Layer 8 of a small transformer language model trained on English Wikipedia (11 layers, counted from 0, width 96).
A neuron adds its activation times its output weights to the MLP's output. To switch it off is to set its activation to zero at one token and run the rest of the model.
A neuron's activation on a vector x is SiLU(gate . x) times (in . x), where the dot is the dot product.

Input weights of the MLP neurons that the questions are about. A number n stands for (n - 500) times 0.00067.
n0 gate: 324,627,372,659,454,419,315,635,492,611,478,751,609,496,434,672,645,575,529,402,576,407,543,546,609,630,458,465,439,502,258,292,713,805,294,414,559,436,433,544,495,598,399,494,579,429,328,427,654,338,377,294,316,611,523,563,649,629,318,751,656,242,480,476,542,367,526,543,420,534,609,835,238,581,381,370,501,414,526,437,386,351,442,551,305,397,588,729,411,603,407,425,433,417,783,667
n22 gate: 508,527,374,418,489,518,555,560,487,395,388,652,469,484,348,607,378,412,472,378,597,397,710,492,488,579,393,495,482,554,671,623,379,545,598,566,645,605,393,424,711,220,544,236,522,475,735,605,580,517,670,565,364,509,494,745,544,300,548,587,670,289,341,397,719,548,456,553,527,497,458,778,417,350,363,488,500,598,466,648,575,337,649,329,608,574,646,479,474,698,359,425,799,523,407,397
n62 gate: 542,780,649,613,421,434,462,359,520,527,595,489,562,335,755,198,720,442,411,478,435,322,561,545,681,515,411,342,598,465,369,490,384,528,303,332,378,520,686,554,344,601,287,794,568,482,379,452,359,510,458,551,402,407,679,460,442,601,482,597,436,533,658,646,601,565,284,523,370,430,166,458,736,591,612,677,299,471,328,421,724,602,576,518,454,391,612,567,370,515,673,364,528,624,479,475
n100 gate: 474,573,481,679,676,378,538,394,479,305,267,543,292,402,613,496,175,417,417,456,368,420,568,598,578,653,407,531,462,255,560,214,671,487,407,631,507,614,450,431,443,527,531,417,774,503,502,564,510,509,352,489,511,342,503,550,556,580,503,472,377,475,834,405,432,474,415,355,320,609,562,444,537,700,392,708,584,745,490,534,551,311,727,424,686,622,558,435,461,313,512,363,570,679,468,513
n116 gate: 746,280,518,400,550,471,348,408,528,649,362,668,513,547,649,329,414,580,692,435,570,678,359,350,657,422,544,355,469,675,484,550,640,546,743,660,426,620,418,216,609,333,461,453,462,278,351,639,500,675,338,350,405,423,532,456,375,722,402,595,443,338,328,538,364,570,606,378,416,393,353,482,388,579,592,368,507,349,530,518,601,614,369,330,722,726,558,630,440,130,451,606,634,704,526,433
n121 gate: 622,336,536,367,587,585,255,512,684,553,359,726,499,424,384,595,585,461,614,347,411,473,464,567,417,551,504,519,424,612,414,454,716,616,470,323,618,470,590,392,441,471,565,541,377,475,655,360,369,381,277,396,545,373,384,507,659,658,453,351,588,697,446,563,311,636,649,518,673,392,468,328,638,500,651,516,398,351,639,487,668,455,535,444,354,422,482,468,339,426,586,523,480,394,321,527
n155 gate: 456,552,366,350,640,343,608,343,545,367,450,324,407,652,438,367,641,495,408,606,396,529,729,585,440,438,553,328,484,452,560,686,670,552,350,426,643,692,611,512,523,321,719,634,470,321,584,641,382,499,607,444,633,539,461,389,529,722,595,622,354,437,339,361,415,617,618,431,353,628,267,362,494,532,556,583,391,606,374,532,411,544,616,348,661,434,509,729,437,593,450,539,518,485,296,431
n0 in: 612,606,262,582,583,360,564,506,548,426,603,597,518,591,611,305,398,541,698,510,698,251,606,380,359,482,706,571,569,534,407,359,610,390,736,649,390,392,367,572,463,506,601,345,341,584,642,449,498,450,508,660,570,265,377,612,375,520,436,527,611,534,514,327,601,572,530,342,611,601,562,380,522,632,567,210,336,373,574,265,545,430,978,271,248,546,611,622,406,559,414,639,308,434,446,356
n22 in: 586,614,462,579,579,390,354,465,411,452,465,346,469,565,597,590,163,445,302,398,595,454,584,598,484,283,463,413,488,643,424,527,500,385,623,816,722,684,566,351,514,504,577,544,655,722,481,608,385,688,491,342,450,401,748,494,612,595,470,354,664,434,492,603,468,351,440,528,451,426,598,400,704,375,566,537,413,596,547,531,808,548,611,770,607,497,360,257,605,311,294,312,409,506,593,369
n62 in: 406,340,778,381,458,481,628,461,564,487,660,462,340,661,438,600,560,487,413,577,665,581,752,501,655,668,384,528,648,346,515,590,800,463,449,534,241,729,514,528,552,472,526,571,344,458,330,644,480,616,639,700,521,765,790,535,529,283,591,473,490,296,466,609,498,481,574,450,309,552,524,414,418,611,541,551,268,506,780,572,530,578,506,454,321,521,588,427,427,477,493,433,698,551,544,500
n100 in: 547,338,524,425,663,473,633,396,669,445,579,646,668,606,603,485,622,476,670,641,670,671,533,486,324,537,479,391,386,399,510,328,540,434,515,456,442,558,625,548,565,480,625,695,635,614,358,729,553,587,541,706,724,511,617,421,413,448,585,591,238,656,552,328,726,537,560,419,419,531,306,489,563,555,648,502,354,655,692,520,318,707,661,429,380,284,351,502,393,551,481,583,522,410,574,397
n116 in: 439,423,296,521,311,339,260,505,588,346,729,289,428,713,758,521,577,499,722,401,641,545,351,635,489,484,469,414,657,232,535,380,387,727,632,710,432,578,551,519,682,492,472,431,438,576,392,670,429,542,464,305,329,586,339,429,405,627,536,519,435,496,453,444,427,394,413,451,467,586,401,636,732,656,456,510,513,464,522,585,818,761,496,414,612,515,515,649,316,614,450,393,612,578,254,430
n121 in: 612,487,479,593,571,484,594,518,431,302,312,299,557,567,654,592,397,262,547,252,561,596,383,630,382,578,405,417,507,530,515,665,344,365,549,462,402,416,584,607,462,511,422,547,619,541,566,294,456,556,357,453,440,508,553,127,373,296,455,600,645,552,474,704,417,399,462,528,370,559,447,405,454,662,461,660,647,447,729,626,502,582,480,598,504,495,520,384,488,598,622,627,396,323,232,332
n155 in: 657,356,280,413,343,667,562,615,606,415,466,633,650,611,476,449,400,485,608,424,329,719,552,317,563,704,703,476,504,727,548,440,541,501,524,356,321,363,399,551,405,559,633,468,463,736,496,390,614,503,509,333,391,360,509,536,464,441,642,558,667,360,573,314,485,330,419,372,488,398,257,534,481,444,442,665,524,748,500,581,530,436,430,574,283,444,761,504,681,488,563,486,587,562,268,404

Output weights of the MLP neurons that the questions are about. A number n stands for (n - 500) times 0.00073.
n0: 636,531,390,351,711,368,761,523,302,187,561,462,546,333,441,640,387,521,670,550,633,646,385,514,428,637,409,378,448,804,524,398,422,579,401,561,404,584,656,542,435,535,370,457,546,457,268,410,445,378,589,604,634,503,453,522,334,358,405,579,540,630,569,635,389,466,444,605,593,716,348,589,704,482,513,683,505,511,480,453,420,704,304,384,524,550,516,676,391,407,545,336,229,664,468,388
n22: 451,500,505,457,555,486,392,484,412,395,474,465,441,537,481,590,202,524,371,494,617,429,460,504,578,546,502,610,388,692,391,652,472,277,416,376,287,530,486,461,589,705,447,675,458,546,139,482,604,468,349,631,564,639,547,439,731,487,537,464,532,555,467,589,326,428,615,587,669,641,341,552,374,539,441,458,543,399,519,339,512,283,514,403,456,554,278,535,579,630,554,581,666,477,589,727
n62: 479,700,485,536,621,523,491,433,605,636,376,532,424,556,400,606,399,381,523,680,419,421,586,477,628,544,384,612,585,365,679,548,438,371,722,279,340,454,595,431,583,436,715,517,673,562,490,432,384,407,633,321,597,522,669,579,520,508,623,338,485,443,707,362,695,721,653,323,646,432,388,283,537,659,603,534,389,568,509,685,364,673,530,539,554,589,588,528,401,473,573,518,573,382,456,528
n100: 408,317,609,383,325,390,410,320,399,513,434,426,668,530,596,386,707,416,502,627,375,428,507,533,438,694,408,705,385,441,473,581,480,603,380,522,605,521,557,607,481,482,492,426,322,725,515,231,365,667,714,480,471,452,395,515,188,304,565,408,544,513,550,690,588,619,673,412,425,328,377,513,489,384,473,486,493,510,411,428,428,627,630,641,497,532,615,500,417,488,553,528,470,645,492,530
n116: 505,506,502,736,420,685,658,506,492,415,431,561,364,407,528,433,503,619,397,427,542,652,342,404,424,567,447,587,359,391,595,638,601,465,276,428,414,358,470,450,514,520,515,474,421,333,346,248,359,419,569,329,290,577,471,435,443,529,323,659,492,562,580,494,400,483,505,388,436,508,497,471,401,521,553,487,464,784,221,493,354,311,559,788,567,608,630,517,460,625,476,396,521,690,551,499
n121: 401,619,626,542,567,581,443,576,350,445,458,670,587,550,517,288,677,533,451,404,658,397,558,374,383,530,449,457,637,566,510,592,405,370,518,464,310,562,413,532,457,618,451,525,515,411,553,678,599,437,479,411,374,525,596,717,547,489,588,467,499,518,672,536,525,395,436,669,807,22,473,283,455,397,536,393,429,602,517,606,291,438,512,463,510,529,551,451,639,469,503,222,368,498,437,536
n155: 430,299,824,196,694,476,610,565,390,588,623,671,565,532,704,573,573,568,474,507,537,468,613,667,305,304,528,398,518,414,541,566,492,726,398,533,467,433,543,458,480,509,617,409,521,373,509,379,475,415,436,635,432,470,493,557,496,477,502,625,605,505,371,544,564,466,602,392,550,497,609,447,431,637,667,686,311,526,596,521,561,434,332,336,448,435,547,379,542,639,446,477,450,396,755,715

Each question names a token from some text and the token that comes next. It shows the vector x that enters the MLP there. A number n stands for (n - 500) times 0.014.

Then comes g, the gradient of the next token's log-probability with respect to the MLP's output, scaled to length 1. A neuron's effect is roughly proportional to its activation times (output weights . g). A number n stands for (n - 500) times 0.00089.

",", then " Spr"
x: 426,442,507,492,293,525,477,534,596,487,455,458,623,544,445,347,465,477,502,553,450,490,513,578,489,714,407,351,422,526,754,470,585,181,551,521,543,569,575,518,530,431,550,596,560,501,590,553,526,626,621,457,473,464,584,438,580,483,545,358,431,463,612,491,528,426,664,312,511,312,472,549,551,422,536,517,309,631,365,418,743,488,480,454,546,525,481,534,577,486,502,499,467,633,400,437
g: 429,597,289,555,567,607,394,563,423,433,513,384,537,490,437,409,424,585,664,355,430,338,444,468,669,479,439,315,564,663,407,508,616,561,435,375,702,541,583,714,537,557,627,531,534,520,408,508,405,370,633,462,642,426,551,647,400,646,454,462,374,343,454,540,449,481,284,278,458,474,688,267,368,591,538,433,674,467,618,672,550,622,536,586,680,580,459,554,164,625,568,715,581,433,359,616
Which neuron, switched off, lowers the next token's probability most? n62

" play", then " f"
x: 382,497,533,615,339,491,347,543,503,461,491,607,568,528,314,747,540,474,467,574,510,681,494,533,319,671,463,489,369,586,583,398,456,567,279,523,474,546,523,470,480,624,609,540,519,407,444,471,496,418,738,453,491,413,646,476,542,528,334,425,610,497,515,338,523,449,502,420,436,293,591,537,534,483,425,410,470,421,545,533,504,576,387,559,495,597,367,307,562,401,660,592,448,382,577,406
g: 542,358,444,645,465,581,514,521,495,411,387,489,375,668,476,498,631,548,439,676,542,613,597,449,614,401,275,418,334,480,359,581,517,333,622,323,601,492,534,485,449,422,417,405,344,294,285,735,461,621,319,505,479,702,633,467,603,575,778,711,453,351,548,674,526,531,406,381,499,518,535,505,394,516,292,678,582,519,465,817,515,429,536,276,522,574,437,610,634,446,572,569,574,435,445,496
Which neuron, switched off, lowers the next token's probability most? n0

"g", then "lor"
x: 490,653,549,349,555,557,430,508,436,590,500,396,414,419,380,572,591,549,344,454,498,281,388,477,428,443,489,564,644,537,441,431,537,617,502,565,322,434,636,666,534,557,269,522,527,439,545,541,427,636,273,654,434,484,480,459,423,499,443,550,684,573,371,523,521,286,495,497,582,433,556,705,501,474,498,337,393,469,553,455,717,566,564,524,387,674,487,458,441,670,516,366,421,510,650,479
g: 365,505,462,592,669,610,516,415,534,696,575,266,598,762,405,510,403,600,600,590,597,476,662,507,576,384,384,542,571,474,326,417,619,571,403,649,354,598,278,462,415,479,473,493,404,379,518,548,420,404,471,426,718,478,491,584,496,453,495,353,262,552,480,677,379,573,550,579,424,391,386,665,457,664,422,520,593,357,470,368,323,344,718,343,492,477,663,437,665,273,603,413,460,571,330,665
Which neuron, switched off, lowers the next token's probability most? n116

" January", then " 2023"
x: 524,582,492,656,501,416,505,434,489,429,453,368,504,500,364,443,399,368,466,504,660,469,690,537,334,600,651,339,523,364,528,512,507,428,432,520,606,370,504,541,448,511,677,689,483,410,446,502,419,610,641,293,569,440,496,445,512,631,371,504,505,446,475,331,559,457,745,539,614,518,708,526,617,617,514,311,551,571,380,557,540,568,521,456,600,487,332,485,412,557,646,399,453,331,585,606
g: 657,641,425,461,612,500,635,491,520,428,423,534,369,260,476,470,655,480,513,319,454,523,592,554,409,374,301,634,549,425,584,673,411,424,259,594,510,643,505,457,548,581,288,411,427,549,505,572,325,537,794,505,485,357,508,758,547,551,345,566,745,272,403,582,349,369,739,560,576,557,526,537,406,665,536,464,462,502,528,322,500,504,491,367,359,753,502,493,615,552,367,429,488,623,445,423
Which neuron, switched off, raises the next token's probability most? n155

" ac", then "id"
x: 281,560,486,496,585,471,296,615,301,558,478,456,618,497,376,558,414,629,491,542,464,438,480,519,401,465,466,393,521,659,568,615,509,550,497,529,442,409,609,513,449,647,353,598,503,470,547,455,523,541,301,443,592,409,562,500,581,420,427,525,561,370,325,512,443,330,571,569,585,474,510,517,588,538,500,640,339,470,364,600,557,371,438,576,741,576,503,328,662,410,531,654,413,403,270,360
g: 553,558,339,574,613,413,762,479,411,267,443,417,383,558,564,562,494,273,510,662,586,470,687,532,339,441,669,721,531,601,480,683,457,513,565,701,510,497,500,558,581,534,584,503,393,348,643,450,606,727,356,386,644,446,509,403,492,512,376,731,465,738,768,455,471,368,411,587,594,461,397,384,517,490,637,306,600,439,688,532,566,598,396,513,635,715,451,602,638,453,466,594,511,504,461,526
Which neuron, switched off, lowers the next token's probability most? n121

" Ne", then "il"
x: 482,387,451,511,425,418,525,481,525,554,503,465,567,394,496,390,624,451,676,615,480,264,500,454,531,485,684,632,340,604,585,526,475,653,581,504,185,536,518,495,487,542,389,514,523,672,595,491,448,494,453,493,389,517,608,466,449,382,461,387,486,555,529,530,514,305,428,396,521,194,531,557,560,662,560,429,459,435,470,597,595,509,465,456,505,627,575,690,386,281,569,556,564,420,478,520
g: 448,588,489,504,416,441,742,657,616,448,493,461,352,519,616,476,467,478,591,353,335,549,651,529,394,449,451,755,641,717,599,605,160,456,459,633,598,484,564,461,593,336,594,316,398,514,448,589,420,509,518,474,371,353,445,284,420,550,369,407,718,530,546,482,635,448,393,624,533,591,525,595,510,617,667,632,436,316,269,591,394,509,421,767,627,541,447,666,491,445,605,376,602,436,517,397
Which neuron, switched off, lowers the next token's probability most? n116

"inner", then " 2021"
x: 492,531,502,565,229,435,527,560,319,382,426,560,367,551,319,626,581,547,536,575,684,581,489,547,369,746,560,525,579,522,471,555,601,397,403,438,617,508,533,420,461,550,599,660,423,453,487,460,465,585,722,390,459,422,494,467,377,396,360,498,536,692,590,402,482,563,465,448,487,350,492,425,744,546,604,477,608,500,591,519,552,511,535,602,535,658,355,441,422,507,653,604,293,461,614,473
g: 535,401,497,617,604,438,630,631,485,439,465,293,513,585,390,476,384,394,740,249,483,336,692,510,321,395,319,476,594,329,545,612,477,430,384,482,520,732,514,471,447,382,418,365,424,526,511,506,577,417,721,515,541,567,537,593,554,377,523,467,638,182,429,549,563,345,610,485,395,352,732,595,441,390,519,460,545,637,572,351,659,641,627,325,487,480,476,448,446,655,438,279,441,527,661,663
Which neuron, switched off, lowers the next token's probability most? n121

"|", then " T"
x: 563,519,274,391,371,520,409,461,485,491,477,374,449,631,380,367,481,540,544,605,519,374,506,522,438,486,543,578,617,439,542,485,490,206,487,512,510,554,695,505,577,646,347,529,522,452,606,557,475,451,608,605,664,545,382,617,651,418,559,377,471,495,591,372,500,564,465,391,467,399,598,553,563,462,316,462,566,455,358,353,547,643,519,616,399,397,387,541,441,682,445,602,379,372,518,517
g: 528,531,648,345,482,623,438,505,414,451,271,612,462,530,498,485,545,483,382,787,488,419,312,443,722,408,257,723,364,505,520,425,480,410,718,344,357,380,660,487,645,558,520,669,313,431,788,587,512,420,365,583,416,482,558,480,542,579,463,582,540,647,526,563,632,503,638,564,619,408,576,335,598,532,510,481,536,526,458,644,453,427,757,739,436,508,494,587,401,552,528,553,629,555,322,326
Which neuron, switched off, lowers the next token's probability most? n0

" t", then "ry"
x: 508,528,541,452,643,420,608,611,554,667,414,525,552,535,340,666,407,568,378,631,598,338,496,594,414,460,317,587,522,659,449,493,622,611,428,459,462,434,735,481,515,492,464,594,372,391,536,568,360,420,467,597,630,521,516,505,446,695,419,429,630,447,612,456,276,461,334,491,449,381,584,544,528,272,356,650,608,553,489,460,609,696,562,623,523,575,608,441,633,557,548,505,403,493,513,387
g: 337,374,432,684,493,605,389,498,454,542,301,549,384,677,358,358,640,700,438,486,523,556,397,408,520,281,366,696,591,703,384,466,589,700,549,479,439,255,560,444,483,504,438,423,353,420,415,393,527,523,548,400,385,330,528,386,706,441,495,441,490,481,713,367,732,526,367,543,562,444,781,523,652,486,547,293,521,297,431,522,574,604,365,388,517,380,548,372,500,387,616,430,545,533,353,483
Which neuron, switched off, lowers the next token's probability most? n22

"u", then " Mod"
x: 585,591,590,323,658,621,508,550,632,420,563,359,575,465,463,466,391,449,386,385,405,661,482,566,583,479,617,641,430,460,674,487,626,516,639,395,401,495,487,376,733,558,416,587,380,599,485,480,455,593,405,486,657,424,516,497,621,513,490,413,342,465,559,583,514,476,413,401,412,270,682,335,461,629,572,408,530,462,607,662,454,648,495,508,455,452,385,457,574,481,416,427,441,506,273,463
g: 383,386,167,582,670,693,480,422,469,510,440,441,359,638,587,572,274,344,587,390,469,443,373,642,635,374,417,502,559,460,582,539,527,303,249,509,450,674,507,475,468,488,652,593,560,589,503,616,604,567,688,392,519,629,526,560,362,298,657,374,686,488,669,536,622,648,506,662,725,506,453,445,616,631,439,593,556,572,530,649,530,431,424,767,525,458,516,560,399,364,433,415,462,621,499,381
Which neuron, switched off, lowers the next token's probability most? n121

"aj", then "ir"
x: 485,583,572,401,440,436,429,612,418,452,420,419,430,510,514,455,380,514,496,409,531,309,435,365,383,395,529,651,462,463,501,648,535,499,576,515,411,577,526,384,586,624,338,663,501,520,630,393,350,510,393,462,564,483,310,506,635,384,315,510,455,649,546,581,501,410,581,433,419,226,627,440,488,626,352,572,370,513,480,439,634,521,623,394,520,487,477,454,400,650,629,539,462,477,581,387
g: 373,627,707,576,462,477,671,512,768,448,320,193,489,517,434,477,368,486,500,552,460,473,444,631,580,443,677,521,567,468,262,561,417,462,540,632,406,508,438,395,626,429,504,410,338,463,558,439,413,597,255,617,352,635,475,491,341,668,560,463,264,618,653,554,519,396,343,600,396,497,451,526,433,407,455,570,491,345,527,559,412,656,374,738,554,356,372,365,759,277,515,474,546,456,497,475
Which neuron, switched off, raises the next token's probability most? n155

"ful", then " of"
x: 484,480,375,473,485,495,554,596,529,567,585,586,553,514,335,617,553,542,438,441,489,538,458,567,460,549,530,402,334,579,531,587,530,394,608,297,602,409,472,440,596,673,496,564,565,435,505,550,592,551,623,447,515,486,709,515,422,646,415,643,408,487,394,489,545,439,443,429,673,333,506,462,673,432,501,501,464,362,688,539,608,474,424,368,417,641,304,274,493,337,673,650,460,521,625,390
g: 481,604,470,455,362,584,603,338,394,404,648,579,355,516,434,577,741,659,539,631,523,771,453,602,435,626,491,533,583,572,711,489,578,529,490,358,502,544,633,589,750,527,437,515,622,714,465,295,684,581,602,386,360,535,440,363,157,473,456,416,625,603,621,508,420,291,661,565,474,474,560,349,392,736,674,402,596,480,495,320,476,610,490,461,629,515,431,586,457,462,602,541,428,510,423,601
Which neuron, switched off, raises the next token's probability most? n116